Layer 6 of a small transformer language model trained on English Wikipedia (10 layers, counted from 0, width 128).
A neuron's activation on a vector x is SiLU(gate . x) times (in . x), where the dot is the dot product.

Input weights of the MLP neurons that the questions are about. A number n stands for (n - 128) times 0.0017.
n13 gate: 123, 141, 22, 128, 157, 136, 55, 109, 151, 155, 88, 111, 142, 129, 113, 161, 98, 219, 106, 143, 144, 228, 127, 97, 96, 122, 164, 83, 158, 93, 96, 118, 52, 166, 59, 194, 65, 145, 154, 117, 155, 125, 126, 116, 106, 131, 169, 182, 68, 86, 115, 110, 145, 127, 169, 138, 156, 76, 122, 167, 107, 167, 81, 159, 107, 199, 103, 148, 197, 50, 120, 76, 99, 78, 107, 83, 141, 108, 123, 185, 102, 100, 149, 179, 89, 154, 111, 168, 125, 158, 95, 161, 159, 196, 126, 186, 102, 140, 120, 182, 140, 168, 164, 84, 151, 90, 136, 235, 91, 161, 138, 124, 134, 184, 130, 125, 136, 127, 123, 158, 67, 139, 130, 114, 146, 116, 115, 142
n19 gate: 143, 107, 165, 114, 112, 95, 187, 99, 151, 138, 120, 160, 114, 107, 77, 184, 47, 169, 78, 195, 142, 130, 173, 145, 103, 82, 139, 166, 71, 185, 165, 184, 97, 72, 120, 107, 144, 144, 121, 93, 74, 183, 145, 241, 167, 200, 120, 66, 119, 156, 133, 163, 76, 112, 126, 103, 130, 123, 194, 129, 129, 88, 86, 150, 142, 114, 107, 116, 176, 171, 121, 170, 85, 97, 129, 146, 138, 115, 175, 204, 156, 141, 131, 135, 162, 91, 55, 132, 57, 108, 192, 114, 159, 157, 115, 161, 135, 83, 123, 143, 130, 109, 144, 72, 136, 108, 140, 107, 96, 108, 55, 135, 164, 146, 77, 61, 100, 97, 66, 111, 106, 150, 139, 160, 47, 155, 190, 162
n56 gate: 173, 170, 71, 84, 92, 61, 149, 142, 71, 157, 117, 92, 79, 136, 149, 187, 94, 101, 112, 194, 158, 86, 148, 131, 149, 120, 131, 100, 101, 143, 180, 119, 110, 85, 90, 137, 133, 98, 188, 187, 139, 169, 196, 189, 156, 70, 106, 112, 167, 48, 184, 153, 114, 172, 129, 151, 148, 160, 97, 164, 142, 158, 161, 111, 90, 89, 73, 79, 72, 92, 144, 126, 75, 129, 75, 81, 136, 190, 88, 142, 121, 192, 81, 137, 75, 140, 99, 97, 108, 170, 118, 121, 134, 100, 148, 99, 138, 132, 143, 133, 134, 164, 188, 191, 132, 101, 114, 172, 122, 111, 108, 216, 97, 97, 104, 81, 91, 75, 150, 97, 112, 182, 173, 171, 110, 117, 15, 113
n64 gate: 27, 108, 87, 55, 113, 87, 134, 145, 109, 88, 162, 115, 92, 138, 137, 85, 71, 181, 103, 121, 185, 115, 119, 110, 103, 172, 67, 149, 100, 139, 120, 87, 79, 150, 92, 145, 108, 70, 149, 164, 115, 128, 214, 112, 127, 106, 89, 116, 158, 167, 126, 144, 151, 88, 93, 156, 159, 121, 149, 162, 112, 187, 169, 146, 88, 145, 111, 128, 107, 38, 113, 144, 135, 184, 104, 161, 144, 115, 84, 100, 76, 98, 106, 141, 174, 99, 146, 98, 148, 109, 93, 153, 206, 97, 87, 104, 127, 177, 140, 171, 180, 165, 181, 153, 135, 123, 117, 105, 111, 146, 82, 46, 132, 38, 112, 111, 189, 118, 160, 106, 146, 120, 158, 121, 84, 184, 94, 87
n98 gate: 127, 143, 151, 85, 117, 87, 164, 152, 192, 118, 193, 136, 129, 128, 163, 19, 161, 136, 108, 144, 59, 89, 129, 137, 129, 175, 97, 110, 125, 127, 118, 106, 94, 174, 152, 151, 104, 135, 128, 147, 172, 112, 152, 204, 186, 163, 71, 127, 162, 119, 77, 79, 184, 176, 149, 138, 129, 181, 110, 157, 118, 146, 109, 95, 116, 134, 153, 106, 187, 127, 136, 203, 94, 176, 105, 110, 44, 159, 156, 126, 166, 129, 56, 203, 163, 145, 108, 118, 149, 174, 119, 103, 171, 126, 188, 58, 129, 182, 112, 145, 107, 160, 134, 215, 94, 127, 134, 163, 9, 130, 174, 72, 101, 160, 182, 169, 82, 126, 134, 170, 125, 104, 144, 89, 125, 170, 127, 118
n129 gate: 181, 95, 143, 123, 78, 137, 206, 114, 179, 128, 82, 153, 151, 104, 119, 133, 203, 102, 159, 107, 139, 122, 195, 153, 109, 156, 137, 200, 149, 78, 153, 144, 80, 64, 179, 120, 112, 170, 178, 125, 170, 184, 142, 89, 139, 144, 159, 93, 173, 151, 70, 108, 143, 106, 146, 118, 89, 97, 210, 159, 156, 172, 89, 125, 156, 53, 180, 133, 88, 192, 27, 174, 122, 201, 162, 152, 157, 137, 115, 171, 169, 161, 137, 107, 99, 177, 126, 145, 106, 106, 135, 186, 139, 197, 158, 119, 115, 99, 120, 107, 115, 120, 155, 140, 112, 34, 85, 148, 108, 73, 162, 149, 118, 117, 180, 67, 107, 151, 153, 179, 205, 135, 155, 73, 143, 79, 116, 101
n13 in: 128, 161, 57, 100, 61, 142, 107, 140, 166, 78, 157, 177, 134, 154, 146, 155, 128, 118, 192, 90, 98, 144, 91, 107, 150, 187, 163, 165, 99, 99, 99, 176, 86, 92, 101, 147, 118, 161, 70, 177, 82, 119, 160, 178, 77, 135, 121, 170, 93, 151, 81, 127, 189, 104, 107, 90, 145, 109, 96, 140, 145, 142, 124, 64, 99, 70, 118, 110, 102, 95, 145, 115, 123, 171, 133, 202, 81, 171, 87, 56, 112, 35, 177, 136, 99, 145, 174, 134, 153, 84, 121, 83, 114, 204, 91, 215, 94, 163, 137, 184, 152, 134, 77, 138, 110, 112, 132, 123, 137, 137, 107, 114, 125, 96, 140, 104, 159, 129, 77, 111, 136, 105, 126, 155, 58, 117, 220, 153
n19 in: 101, 117, 118, 162, 112, 139, 118, 75, 63, 118, 108, 136, 122, 199, 112, 54, 97, 110, 166, 122, 135, 146, 128, 125, 125, 211, 152, 161, 73, 110, 98, 125, 142, 156, 173, 49, 116, 99, 186, 156, 126, 108, 144, 145, 85, 121, 104, 120, 154, 110, 117, 129, 107, 177, 140, 149, 138, 157, 118, 114, 139, 157, 203, 53, 109, 16, 140, 146, 79, 144, 172, 114, 146, 68, 111, 60, 144, 222, 46, 98, 128, 115, 148, 119, 60, 175, 145, 120, 105, 146, 140, 102, 113, 86, 165, 197, 145, 161, 137, 88, 111, 175, 154, 125, 134, 82, 137, 105, 177, 101, 111, 201, 138, 175, 86, 95, 125, 93, 151, 139, 165, 88, 154, 138, 67, 129, 118, 162
n56 in: 123, 164, 194, 98, 138, 79, 208, 88, 162, 200, 185, 37, 162, 102, 66, 95, 189, 148, 110, 118, 49, 134, 150, 193, 110, 166, 103, 153, 169, 165, 155, 102, 103, 124, 105, 133, 147, 142, 143, 117, 135, 139, 87, 120, 164, 185, 172, 95, 168, 146, 119, 97, 153, 176, 148, 119, 211, 157, 183, 106, 152, 175, 78, 90, 89, 97, 152, 81, 108, 112, 134, 99, 111, 113, 149, 115, 142, 124, 97, 106, 140, 139, 48, 94, 126, 151, 206, 76, 61, 104, 206, 120, 185, 94, 146, 95, 126, 201, 107, 128, 42, 68, 102, 107, 136, 103, 81, 146, 113, 116, 120, 69, 158, 160, 89, 139, 122, 210, 194, 78, 161, 87, 144, 92, 71, 126, 123, 77
n64 in: 127, 159, 107, 115, 153, 146, 77, 134, 79, 123, 152, 81, 61, 71, 130, 150, 155, 160, 93, 123, 137, 82, 109, 154, 159, 155, 131, 121, 180, 121, 112, 156, 188, 118, 118, 156, 116, 152, 120, 123, 91, 128, 161, 150, 138, 88, 133, 91, 116, 128, 96, 123, 212, 145, 98, 121, 164, 132, 159, 132, 78, 113, 153, 180, 109, 103, 87, 125, 137, 137, 44, 116, 135, 141, 106, 137, 126, 183, 101, 154, 92, 140, 159, 93, 102, 122, 136, 137, 113, 157, 159, 209, 114, 123, 50, 92, 35, 195, 199, 161, 172, 146, 169, 39, 80, 90, 109, 115, 99, 149, 172, 87, 147, 137, 169, 155, 147, 151, 175, 53, 80, 86, 139, 101, 124, 149, 114, 145
n98 in: 62, 104, 108, 101, 148, 130, 105, 95, 118, 138, 99, 144, 149, 160, 184, 128, 83, 80, 120, 131, 110, 62, 169, 158, 145, 119, 67, 94, 109, 146, 71, 126, 224, 152, 99, 128, 95, 100, 161, 163, 152, 70, 196, 159, 147, 71, 157, 140, 173, 148, 125, 165, 142, 95, 110, 172, 87, 142, 123, 67, 81, 57, 153, 79, 160, 157, 175, 158, 168, 101, 177, 181, 143, 137, 162, 99, 203, 139, 140, 152, 144, 193, 98, 110, 135, 141, 114, 148, 121, 142, 143, 180, 120, 131, 168, 130, 168, 111, 76, 125, 177, 123, 86, 126, 177, 176, 98, 162, 198, 118, 179, 110, 101, 124, 101, 83, 128, 151, 98, 117, 99, 139, 108, 52, 84, 154, 146, 153
n129 in: 75, 145, 110, 149, 164, 110, 77, 106, 86, 124, 194, 128, 145, 149, 124, 106, 81, 45, 96, 99, 65, 202, 46, 143, 137, 123, 129, 113, 54, 152, 145, 105, 50, 191, 116, 102, 99, 48, 102, 164, 181, 78, 102, 136, 174, 94, 113, 128, 194, 199, 83, 207, 96, 108, 120, 136, 131, 63, 146, 120, 73, 169, 120, 111, 109, 130, 64, 93, 139, 104, 108, 147, 147, 142, 147, 133, 218, 154, 139, 165, 130, 150, 105, 106, 142, 87, 142, 108, 183, 87, 134, 149, 176, 108, 95, 150, 95, 79, 78, 182, 85, 110, 151, 160, 188, 140, 148, 135, 133, 144, 131, 165, 76, 135, 121, 72, 132, 95, 138, 91, 53, 125, 132, 145, 154, 139, 136, 116

Each question shows a token from some text and the vector x that enters the MLP there. A number n stands for (n - 128) times 0.048.

" for": 143, 183, 136, 135, 105, 131, 72, 136, 125, 152, 141, 119, 158, 107, 183, 131, 141, 103, 163, 116, 169, 112, 86, 101, 146, 104, 96, 139, 124, 102, 137, 106, 144, 193, 108, 130, 177, 88, 119, 159, 136, 151, 58, 135, 135, 52, 159, 141, 123, 142, 135, 138, 115, 114, 115, 154, 138, 90, 107, 122, 144, 118, 131, 134, 148, 161, 99, 129, 117, 100, 178, 116, 183, 125, 150, 185, 141, 117, 158, 128, 136, 134, 119, 157, 137, 141, 117, 164, 115, 175, 143, 129, 109, 113, 134, 138, 116, 91, 95, 116, 133, 144, 99, 105, 122, 126, 131, 141, 108, 139, 161, 127, 160, 123, 131, 118, 124, 131, 143, 96, 94, 141, 151, 99, 116, 91, 80, 161
Which neuron lights up most? n19

"ol": 125, 119, 126, 141, 92, 114, 133, 116, 107, 107, 115, 79, 57, 156, 70, 162, 126, 161, 146, 153, 124, 117, 91, 108, 147, 119, 122, 183, 192, 115, 162, 135, 155, 139, 108, 160, 129, 75, 126, 139, 112, 145, 115, 118, 116, 94, 125, 115, 129, 106, 119, 139, 133, 157, 120, 134, 139, 150, 125, 136, 127, 146, 86, 95, 148, 172, 119, 112, 104, 183, 135, 72, 163, 127, 136, 168, 135, 138, 163, 100, 154, 89, 122, 113, 138, 181, 123, 141, 115, 134, 142, 100, 156, 143, 146, 107, 70, 151, 132, 145, 152, 179, 119, 116, 103, 131, 107, 149, 157, 166, 184, 115, 113, 142, 107, 123, 106, 113, 99, 90, 126, 156, 124, 125, 118, 133, 142, 157
Which neuron lights up most? n129

"ing": 107, 142, 131, 166, 149, 104, 129, 111, 140, 104, 156, 115, 110, 160, 128, 144, 136, 113, 138, 147, 88, 132, 114, 106, 82, 159, 124, 104, 120, 138, 166, 103, 128, 125, 179, 114, 102, 95, 126, 127, 150, 119, 149, 105, 61, 126, 106, 115, 75, 89, 142, 121, 150, 126, 120, 148, 150, 124, 106, 151, 138, 150, 148, 131, 140, 134, 116, 91, 150, 84, 92, 127, 182, 145, 122, 102, 145, 176, 143, 150, 119, 135, 116, 169, 121, 125, 84, 195, 75, 161, 156, 156, 117, 71, 100, 65, 83, 144, 177, 123, 133, 109, 125, 142, 127, 76, 115, 134, 153, 120, 137, 144, 103, 132, 176, 121, 128, 136, 148, 139, 159, 134, 120, 107, 102, 124, 141, 130
Which neuron lights up most? n64

"t": 135, 97, 134, 143, 137, 173, 141, 123, 131, 136, 153, 139, 129, 97, 129, 121, 140, 111, 179, 122, 142, 155, 190, 121, 103, 111, 143, 126, 91, 182, 151, 120, 130, 138, 158, 107, 147, 176, 155, 59, 115, 188, 138, 171, 115, 138, 127, 168, 133, 132, 83, 78, 181, 101, 153, 144, 109, 97, 158, 102, 92, 128, 176, 113, 116, 113, 112, 132, 89, 134, 163, 169, 154, 117, 124, 107, 160, 132, 148, 125, 123, 125, 149, 119, 127, 125, 165, 119, 110, 115, 119, 126, 95, 75, 147, 159, 101, 77, 137, 160, 72, 126, 138, 170, 97, 179, 93, 125, 121, 137, 155, 157, 114, 122, 113, 129, 144, 128, 116, 142, 111, 146, 106, 139, 108, 105, 137, 128
Which neuron fires most, and how strongly? n19, at about 0.34

".": 123, 162, 93, 148, 160, 103, 134, 104, 76, 114, 97, 141, 136, 99, 149, 160, 158, 94, 144, 81, 178, 132, 161, 209, 138, 174, 108, 147, 114, 61, 123, 136, 105, 121, 144, 117, 172, 148, 134, 77, 105, 146, 74, 145, 127, 134, 90, 110, 102, 116, 119, 149, 138, 139, 110, 175, 134, 135, 112, 114, 127, 136, 142, 135, 131, 164, 132, 103, 109, 159, 123, 118, 142, 127, 138, 141, 158, 196, 153, 117, 116, 119, 133, 107, 156, 141, 97, 112, 124, 97, 125, 109, 148, 126, 96, 116, 153, 128, 129, 94, 114, 132, 157, 130, 147, 159, 131, 126, 130, 121, 151, 164, 84, 170, 118, 97, 125, 152, 144, 102, 116, 105, 93, 75, 149, 131, 141, 157
Which neuron lights up most? n129

"p": 86, 132, 169, 109, 149, 140, 150, 94, 135, 124, 83, 100, 138, 103, 107, 112, 136, 113, 117, 138, 92, 154, 75, 137, 118, 85, 123, 144, 93, 140, 136, 124, 129, 135, 130, 106, 152, 118, 160, 161, 130, 108, 107, 111, 111, 142, 128, 162, 172, 84, 111, 112, 155, 151, 153, 149, 113, 77, 103, 128, 105, 156, 159, 162, 126, 140, 120, 123, 138, 184, 80, 138, 115, 113, 139, 122, 132, 112, 130, 139, 91, 135, 152, 108, 142, 124, 88, 146, 164, 59, 139, 167, 137, 108, 143, 89, 147, 113, 144, 106, 75, 73, 121, 159, 106, 115, 108, 117, 138, 123, 121, 133, 136, 151, 151, 121, 157, 101, 76, 92, 167, 147, 182, 189, 100, 91, 131, 123
Which neuron lights up most? n129

",": 122, 132, 141, 176, 159, 166, 117, 69, 150, 140, 137, 129, 135, 127, 159, 147, 179, 126, 168, 116, 147, 86, 119, 176, 56, 133, 105, 140, 126, 104, 107, 149, 132, 134, 133, 114, 146, 149, 130, 110, 104, 99, 19, 157, 109, 116, 133, 127, 122, 179, 122, 158, 121, 146, 104, 128, 95, 166, 121, 129, 123, 121, 165, 144, 155, 118, 129, 142, 122, 153, 114, 169, 179, 112, 82, 149, 138, 140, 78, 140, 111, 149, 163, 125, 154, 95, 151, 146, 136, 117, 126, 102, 162, 105, 126, 116, 128, 128, 126, 163, 93, 144, 159, 154, 135, 129, 122, 143, 139, 135, 133, 139, 162, 148, 110, 121, 160, 157, 113, 121, 135, 121, 129, 109, 117, 134, 123, 139
Which neuron lights up most? n13

"l": 110, 163, 168, 141, 95, 182, 126, 124, 112, 154, 81, 97, 144, 94, 106, 155, 121, 135, 138, 111, 124, 111, 98, 101, 113, 190, 117, 147, 135, 124, 142, 162, 144, 166, 92, 94, 140, 123, 130, 120, 162, 154, 103, 172, 91, 120, 105, 159, 114, 105, 128, 98, 92, 159, 130, 151, 151, 126, 122, 96, 127, 152, 70, 137, 104, 161, 108, 104, 121, 115, 122, 111, 166, 174, 135, 138, 76, 91, 109, 112, 134, 137, 106, 141, 124, 117, 146, 126, 119, 196, 194, 115, 93, 135, 93, 109, 141, 105, 188, 74, 112, 104, 117, 135, 128, 103, 124, 138, 144, 174, 140, 89, 151, 141, 96, 132, 111, 129, 135, 90, 126, 138, 157, 143, 118, 123, 134, 125
Which neuron fires most, and how strongly? n129, at about 0.33

" r": 128, 156, 121, 151, 129, 144, 103, 114, 125, 124, 151, 83, 104, 129, 155, 129, 133, 98, 133, 91, 156, 117, 97, 145, 114, 118, 112, 154, 143, 139, 144, 124, 126, 122, 81, 170, 94, 54, 126, 169, 133, 120, 71, 153, 159, 163, 118, 71, 152, 123, 101, 103, 90, 152, 140, 209, 108, 156, 135, 80, 131, 142, 134, 98, 135, 157, 141, 124, 144, 113, 112, 152, 175, 127, 162, 121, 109, 147, 140, 107, 158, 104, 90, 113, 161, 115, 135, 122, 137, 142, 145, 88, 127, 146, 135, 135, 141, 152, 126, 120, 105, 137, 105, 119, 135, 104, 102, 175, 138, 155, 145, 90, 155, 110, 115, 108, 169, 127, 140, 154, 94, 155, 138, 139, 110, 140, 97, 149
Which neuron lights up most? n98

"ed": 113, 149, 81, 177, 155, 128, 68, 129, 110, 92, 147, 169, 114, 86, 136, 125, 112, 117, 177, 132, 128, 104, 141, 78, 106, 117, 117, 120, 162, 154, 141, 129, 139, 135, 137, 118, 142, 96, 124, 109, 70, 197, 124, 122, 110, 130, 151, 146, 122, 166, 178, 131, 108, 136, 154, 121, 169, 141, 120, 124, 83, 117, 134, 153, 189, 163, 146, 130, 112, 88, 131, 111, 176, 88, 117, 114, 182, 129, 156, 134, 125, 141, 133, 118, 112, 143, 125, 126, 107, 131, 147, 141, 117, 129, 80, 131, 80, 75, 167, 94, 115, 168, 140, 88, 114, 131, 131, 70, 118, 119, 147, 117, 159, 111, 126, 140, 143, 158, 122, 156, 136, 143, 99, 144, 77, 119, 141, 147
Which neuron fires most, and how strongly? n56, at about 0.47

" L": 144, 127, 120, 142, 160, 178, 112, 119, 125, 135, 128, 98, 76, 136, 118, 127, 159, 126, 180, 81, 149, 97, 122, 103, 110, 135, 130, 120, 137, 115, 118, 128, 132, 121, 116, 182, 108, 54, 117, 142, 132, 110, 84, 155, 93, 136, 148, 105, 129, 108, 142, 123, 120, 160, 111, 174, 139, 132, 121, 101, 126, 110, 113, 121, 127, 160, 143, 113, 126, 133, 109, 118, 208, 123, 171, 190, 129, 116, 124, 130, 144, 105, 100, 131, 156, 138, 138, 123, 98, 128, 133, 144, 155, 145, 130, 140, 109, 157, 137, 100, 96, 112, 67, 134, 117, 130, 93, 122, 146, 178, 154, 157, 101, 134, 157, 135, 130, 100, 130, 180, 137, 144, 123, 117, 154, 136, 109, 165
Which three neurons fire most, strongest first? n19, n129, n56

" N": 119, 170, 134, 151, 124, 176, 113, 94, 128, 110, 125, 99, 93, 154, 153, 139, 206, 126, 113, 90, 155, 103, 143, 109, 125, 103, 158, 141, 157, 99, 131, 114, 100, 127, 98, 162, 143, 67, 130, 173, 121, 110, 122, 115, 170, 159, 157, 164, 131, 114, 155, 130, 113, 127, 95, 169, 137, 111, 115, 138, 109, 107, 152, 105, 141, 111, 145, 127, 113, 129, 117, 98, 199, 141, 168, 157, 136, 112, 130, 109, 90, 122, 127, 147, 161, 128, 99, 130, 134, 154, 131, 132, 180, 127, 124, 119, 131, 159, 99, 125, 98, 76, 111, 116, 144, 136, 113, 134, 162, 138, 154, 106, 131, 142, 131, 124, 132, 168, 133, 138, 110, 129, 147, 104, 147, 130, 94, 149
Which neuron fires most, and how strongly? n19, at about 0.18